Layer 4 of a small transformer language model trained on English Wikipedia (15 layers, counted from 0, width 64).
A neuron adds its activation times its output weights to the MLP's output. To switch it off is to set its activation to zero at one token and run the rest of the model.

Output weights of the MLP neurons that the questions are about. A number n stands for (n - 128) times 0.0023.
n18: 111, 118, 107, 98, 70, 147, 13, 103, 74, 194, 143, 135, 147, 68, 165, 98, 158, 184, 92, 41, 169, 153, 136, 79, 129, 170, 228, 59, 150, 154, 137, 132, 141, 168, 67, 136, 174, 87, 170, 129, 114, 35, 171, 149, 66, 124, 91, 87, 122, 108, 95, 109, 147, 160, 136, 118, 107, 99, 162, 53, 132, 157, 110, 111
n44: 170, 93, 194, 111, 148, 91, 201, 116, 106, 162, 136, 107, 156, 70, 152, 136, 145, 174, 155, 123, 124, 95, 117, 137, 144, 212, 159, 86, 99, 45, 116, 250, 60, 173, 149, 141, 121, 138, 142, 103, 142, 96, 129, 135, 107, 113, 81, 93, 146, 195, 181, 123, 167, 122, 65, 110, 64, 85, 142, 187, 115, 106, 173, 108
n48: 92, 60, 79, 104, 202, 127, 145, 74, 181, 111, 120, 141, 133, 24, 110, 142, 59, 187, 91, 119, 205, 156, 187, 79, 112, 134, 139, 114, 120, 123, 136, 203, 177, 135, 176, 51, 104, 182, 124, 149, 140, 91, 162, 138, 216, 67, 126, 154, 85, 129, 164, 199, 98, 131, 78, 105, 96, 129, 97, 116, 69, 76, 118, 119
n50: 162, 158, 148, 148, 158, 93, 129, 97, 115, 114, 123, 152, 89, 164, 146, 170, 110, 94, 157, 81, 168, 116, 200, 170, 153, 100, 121, 162, 121, 103, 65, 134, 166, 77, 132, 110, 149, 171, 174, 120, 117, 187, 168, 179, 70, 227, 188, 98, 153, 82, 97, 129, 161, 149, 130, 136, 150, 138, 56, 127, 145, 150, 151, 96
n67: 47, 149, 120, 127, 196, 59, 127, 152, 109, 150, 91, 121, 92, 200, 131, 174, 107, 87, 118, 48, 197, 126, 108, 160, 197, 140, 158, 124, 129, 74, 69, 62, 131, 138, 200, 92, 125, 177, 63, 142, 63, 141, 117, 51, 94, 43, 89, 93, 134, 188, 193, 158, 189, 160, 119, 112, 120, 134, 96, 115, 109, 149, 167, 127
n111: 131, 97, 121, 175, 136, 151, 104, 146, 152, 139, 128, 124, 157, 145, 101, 75, 144, 147, 132, 66, 134, 104, 134, 101, 88, 183, 203, 181, 131, 192, 116, 151, 136, 138, 47, 129, 180, 99, 126, 160, 126, 39, 131, 156, 154, 118, 193, 142, 154, 98, 138, 80, 125, 150, 116, 169, 176, 135, 114, 119, 165, 120, 77, 152
n116: 122, 147, 53, 92, 150, 95, 181, 181, 136, 118, 77, 95, 122, 140, 109, 172, 183, 170, 135, 117, 159, 177, 84, 142, 166, 164, 163, 83, 121, 127, 198, 164, 121, 187, 130, 164, 146, 159, 152, 37, 94, 172, 102, 181, 153, 105, 143, 112, 125, 102, 181, 93, 110, 123, 111, 124, 146, 159, 148, 111, 121, 128, 163, 95
n129: 89, 81, 136, 136, 81, 136, 176, 65, 74, 158, 170, 109, 91, 126, 84, 135, 142, 138, 119, 106, 170, 137, 168, 130, 103, 180, 207, 94, 136, 139, 76, 202, 80, 112, 114, 137, 177, 185, 95, 161, 162, 100, 119, 123, 117, 123, 148, 93, 175, 107, 134, 129, 135, 155, 170, 192, 191, 106, 158, 178, 147, 151, 209, 200

Each question names a token from some text and the token that comes next. It shows the activations a of the neurons there, in the order above. A number n stands for (n - 128) times 0.051.

Then comes g, the gradient of the next token's log-probability with respect to the MLP's output, scaled to length 1. A neuron's effect is roughly proportional to its activation times (output weights . g). A number n stands for (n - 128) times 0.0036.

")", then " products"
a: 128, 128, 128, 128, 128, 128, 128, 151
g: 175, 182, 114, 158, 174, 185, 120, 94, 158, 169, 177, 100, 121, 137, 62, 89, 151, 154, 88, 70, 116, 100, 132, 129, 130, 131, 141, 171, 135, 99, 153, 120, 174, 68, 205, 172, 145, 162, 121, 162, 130, 109, 142, 131, 84, 89, 118, 80, 59, 144, 123, 89, 145, 167, 74, 165, 119, 101, 67, 124, 106, 155, 156, 139
Which neuron, switched off, lowers the next token's probability most? n129

"men", then "on"
a: 128, 128, 128, 131, 128, 131, 128, 128
g: 111, 173, 118, 116, 105, 133, 157, 138, 130, 90, 75, 157, 64, 170, 126, 131, 150, 125, 144, 177, 136, 125, 112, 89, 123, 135, 183, 50, 147, 92, 94, 118, 202, 126, 88, 72, 165, 71, 118, 131, 187, 131, 115, 150, 120, 171, 141, 188, 212, 121, 126, 109, 125, 101, 118, 126, 77, 100, 68, 119, 153, 193, 121, 119
Which neuron, switched off, lowers the next token's probability most? n50

" collection", then " of"
a: 128, 128, 128, 150, 128, 128, 128, 133
g: 145, 88, 151, 133, 87, 118, 116, 118, 130, 95, 132, 130, 86, 175, 108, 138, 73, 63, 129, 117, 167, 83, 161, 168, 109, 131, 118, 88, 90, 127, 45, 160, 162, 173, 155, 132, 164, 142, 156, 121, 173, 160, 185, 176, 135, 119, 188, 130, 136, 35, 126, 141, 159, 86, 111, 132, 198, 139, 90, 113, 168, 162, 82, 145
Which neuron, switched off, lowers the next token's probability most? n50

" e", then "gg"
a: 128, 128, 128, 128, 128, 128, 150, 128
g: 116, 120, 113, 131, 131, 143, 142, 181, 123, 153, 127, 140, 73, 104, 141, 92, 120, 135, 110, 226, 170, 53, 116, 57, 122, 148, 118, 152, 189, 121, 170, 133, 138, 104, 91, 170, 135, 96, 105, 103, 125, 197, 129, 175, 103, 106, 181, 150, 191, 147, 173, 86, 150, 130, 76, 79, 101, 161, 78, 132, 111, 95, 113, 164
Which neuron, switched off, lowers the next token's probability most? n116

" the", then " ob"
a: 128, 128, 128, 128, 150, 133, 128, 128
g: 64, 113, 137, 135, 106, 120, 126, 147, 170, 172, 142, 111, 115, 184, 103, 186, 132, 99, 82, 186, 125, 151, 107, 131, 79, 118, 180, 103, 164, 89, 112, 117, 159, 161, 158, 181, 114, 147, 156, 115, 53, 128, 155, 124, 98, 132, 72, 130, 173, 158, 131, 117, 159, 51, 117, 101, 59, 90, 168, 172, 92, 139, 74, 165
Which neuron, switched off, lowers the next token's probability most? n67

"ig", then " restaurant"
a: 128, 128, 128, 133, 128, 128, 128, 128
g: 184, 172, 180, 133, 148, 113, 185, 114, 83, 145, 108, 123, 172, 114, 139, 99, 132, 134, 117, 124, 90, 107, 215, 94, 115, 125, 106, 98, 170, 82, 137, 88, 86, 95, 73, 115, 164, 118, 99, 116, 194, 100, 160, 145, 63, 130, 151, 126, 140, 136, 92, 85, 164, 174, 63, 116, 153, 100, 79, 127, 59, 134, 175, 114
Which neuron, switched off, lowers the next token's probability most? n50

"s", then " for"
a: 128, 128, 128, 128, 128, 133, 128, 249
g: 66, 146, 79, 160, 145, 173, 137, 131, 119, 147, 99, 118, 137, 190, 44, 192, 108, 121, 150, 120, 232, 83, 88, 131, 117, 136, 148, 176, 103, 162, 117, 145, 122, 106, 189, 155, 117, 158, 139, 134, 127, 121, 170, 159, 70, 118, 146, 148, 216, 174, 115, 112, 114, 110, 102, 127, 95, 157, 168, 123, 120, 121, 159, 96
Which neuron, switched off, lowers the next token's probability most? n129

"es", then ","
a: 128, 128, 128, 128, 128, 129, 129, 187
g: 77, 163, 156, 62, 111, 106, 116, 99, 84, 87, 113, 62, 160, 137, 173, 129, 172, 126, 113, 140, 98, 151, 128, 111, 131, 85, 140, 174, 93, 121, 111, 129, 137, 108, 29, 183, 170, 107, 109, 95, 72, 170, 105, 100, 101, 131, 116, 129, 152, 164, 134, 53, 139, 101, 179, 144, 192, 122, 124, 155, 104, 190, 110, 108
Which neuron, switched off, lowers the next token's probability most? n129

" Ve", then "get"
a: 147, 128, 128, 128, 128, 131, 131, 128
g: 133, 138, 136, 146, 98, 101, 120, 120, 154, 171, 85, 117, 135, 157, 184, 100, 165, 103, 71, 108, 155, 98, 121, 96, 171, 123, 117, 26, 184, 149, 157, 128, 155, 124, 90, 175, 114, 126, 194, 69, 142, 103, 103, 99, 174, 159, 143, 109, 67, 167, 98, 166, 171, 112, 191, 111, 120, 158, 128, 133, 194, 154, 122, 86
Which neuron, switched off, lowers the next token's probability most? n18

" semi", then "-"
a: 128, 128, 128, 131, 128, 149, 128, 128
g: 128, 142, 140, 99, 86, 119, 122, 34, 201, 155, 76, 132, 167, 93, 132, 106, 91, 163, 133, 67, 121, 141, 109, 111, 161, 148, 125, 64, 105, 62, 92, 164, 177, 73, 134, 167, 121, 115, 73, 84, 142, 123, 151, 155, 135, 166, 119, 151, 128, 177, 86, 133, 93, 130, 125, 127, 162, 82, 89, 125, 139, 174, 197, 130
Which neuron, switched off, raises the next token's probability most? n111

" Cross", then "ley"
a: 128, 128, 128, 128, 128, 133, 128, 128
g: 147, 164, 124, 194, 88, 182, 121, 132, 117, 119, 70, 125, 109, 180, 81, 166, 200, 98, 109, 156, 139, 117, 118, 144, 81, 130, 114, 214, 122, 69, 182, 161, 150, 148, 98, 158, 145, 145, 167, 132, 61, 83, 103, 152, 147, 141, 142, 117, 51, 65, 137, 102, 138, 136, 120, 96, 102, 137, 157, 85, 112, 121, 85, 135
Which neuron, switched off, lowers the next token's probability most? n111

".", then " F"
a: 128, 128, 132, 128, 128, 128, 128, 128
g: 72, 108, 157, 193, 226, 227, 132, 117, 190, 164, 154, 72, 132, 146, 93, 109, 109, 132, 133, 123, 139, 161, 111, 81, 133, 192, 160, 136, 134, 123, 163, 147, 143, 97, 144, 95, 121, 134, 144, 132, 129, 129, 200, 129, 146, 111, 84, 138, 78, 140, 159, 111, 83, 134, 105, 99, 142, 112, 59, 152, 81, 102, 144, 131
Which neuron, switched off, lowers the next token's probability most? n48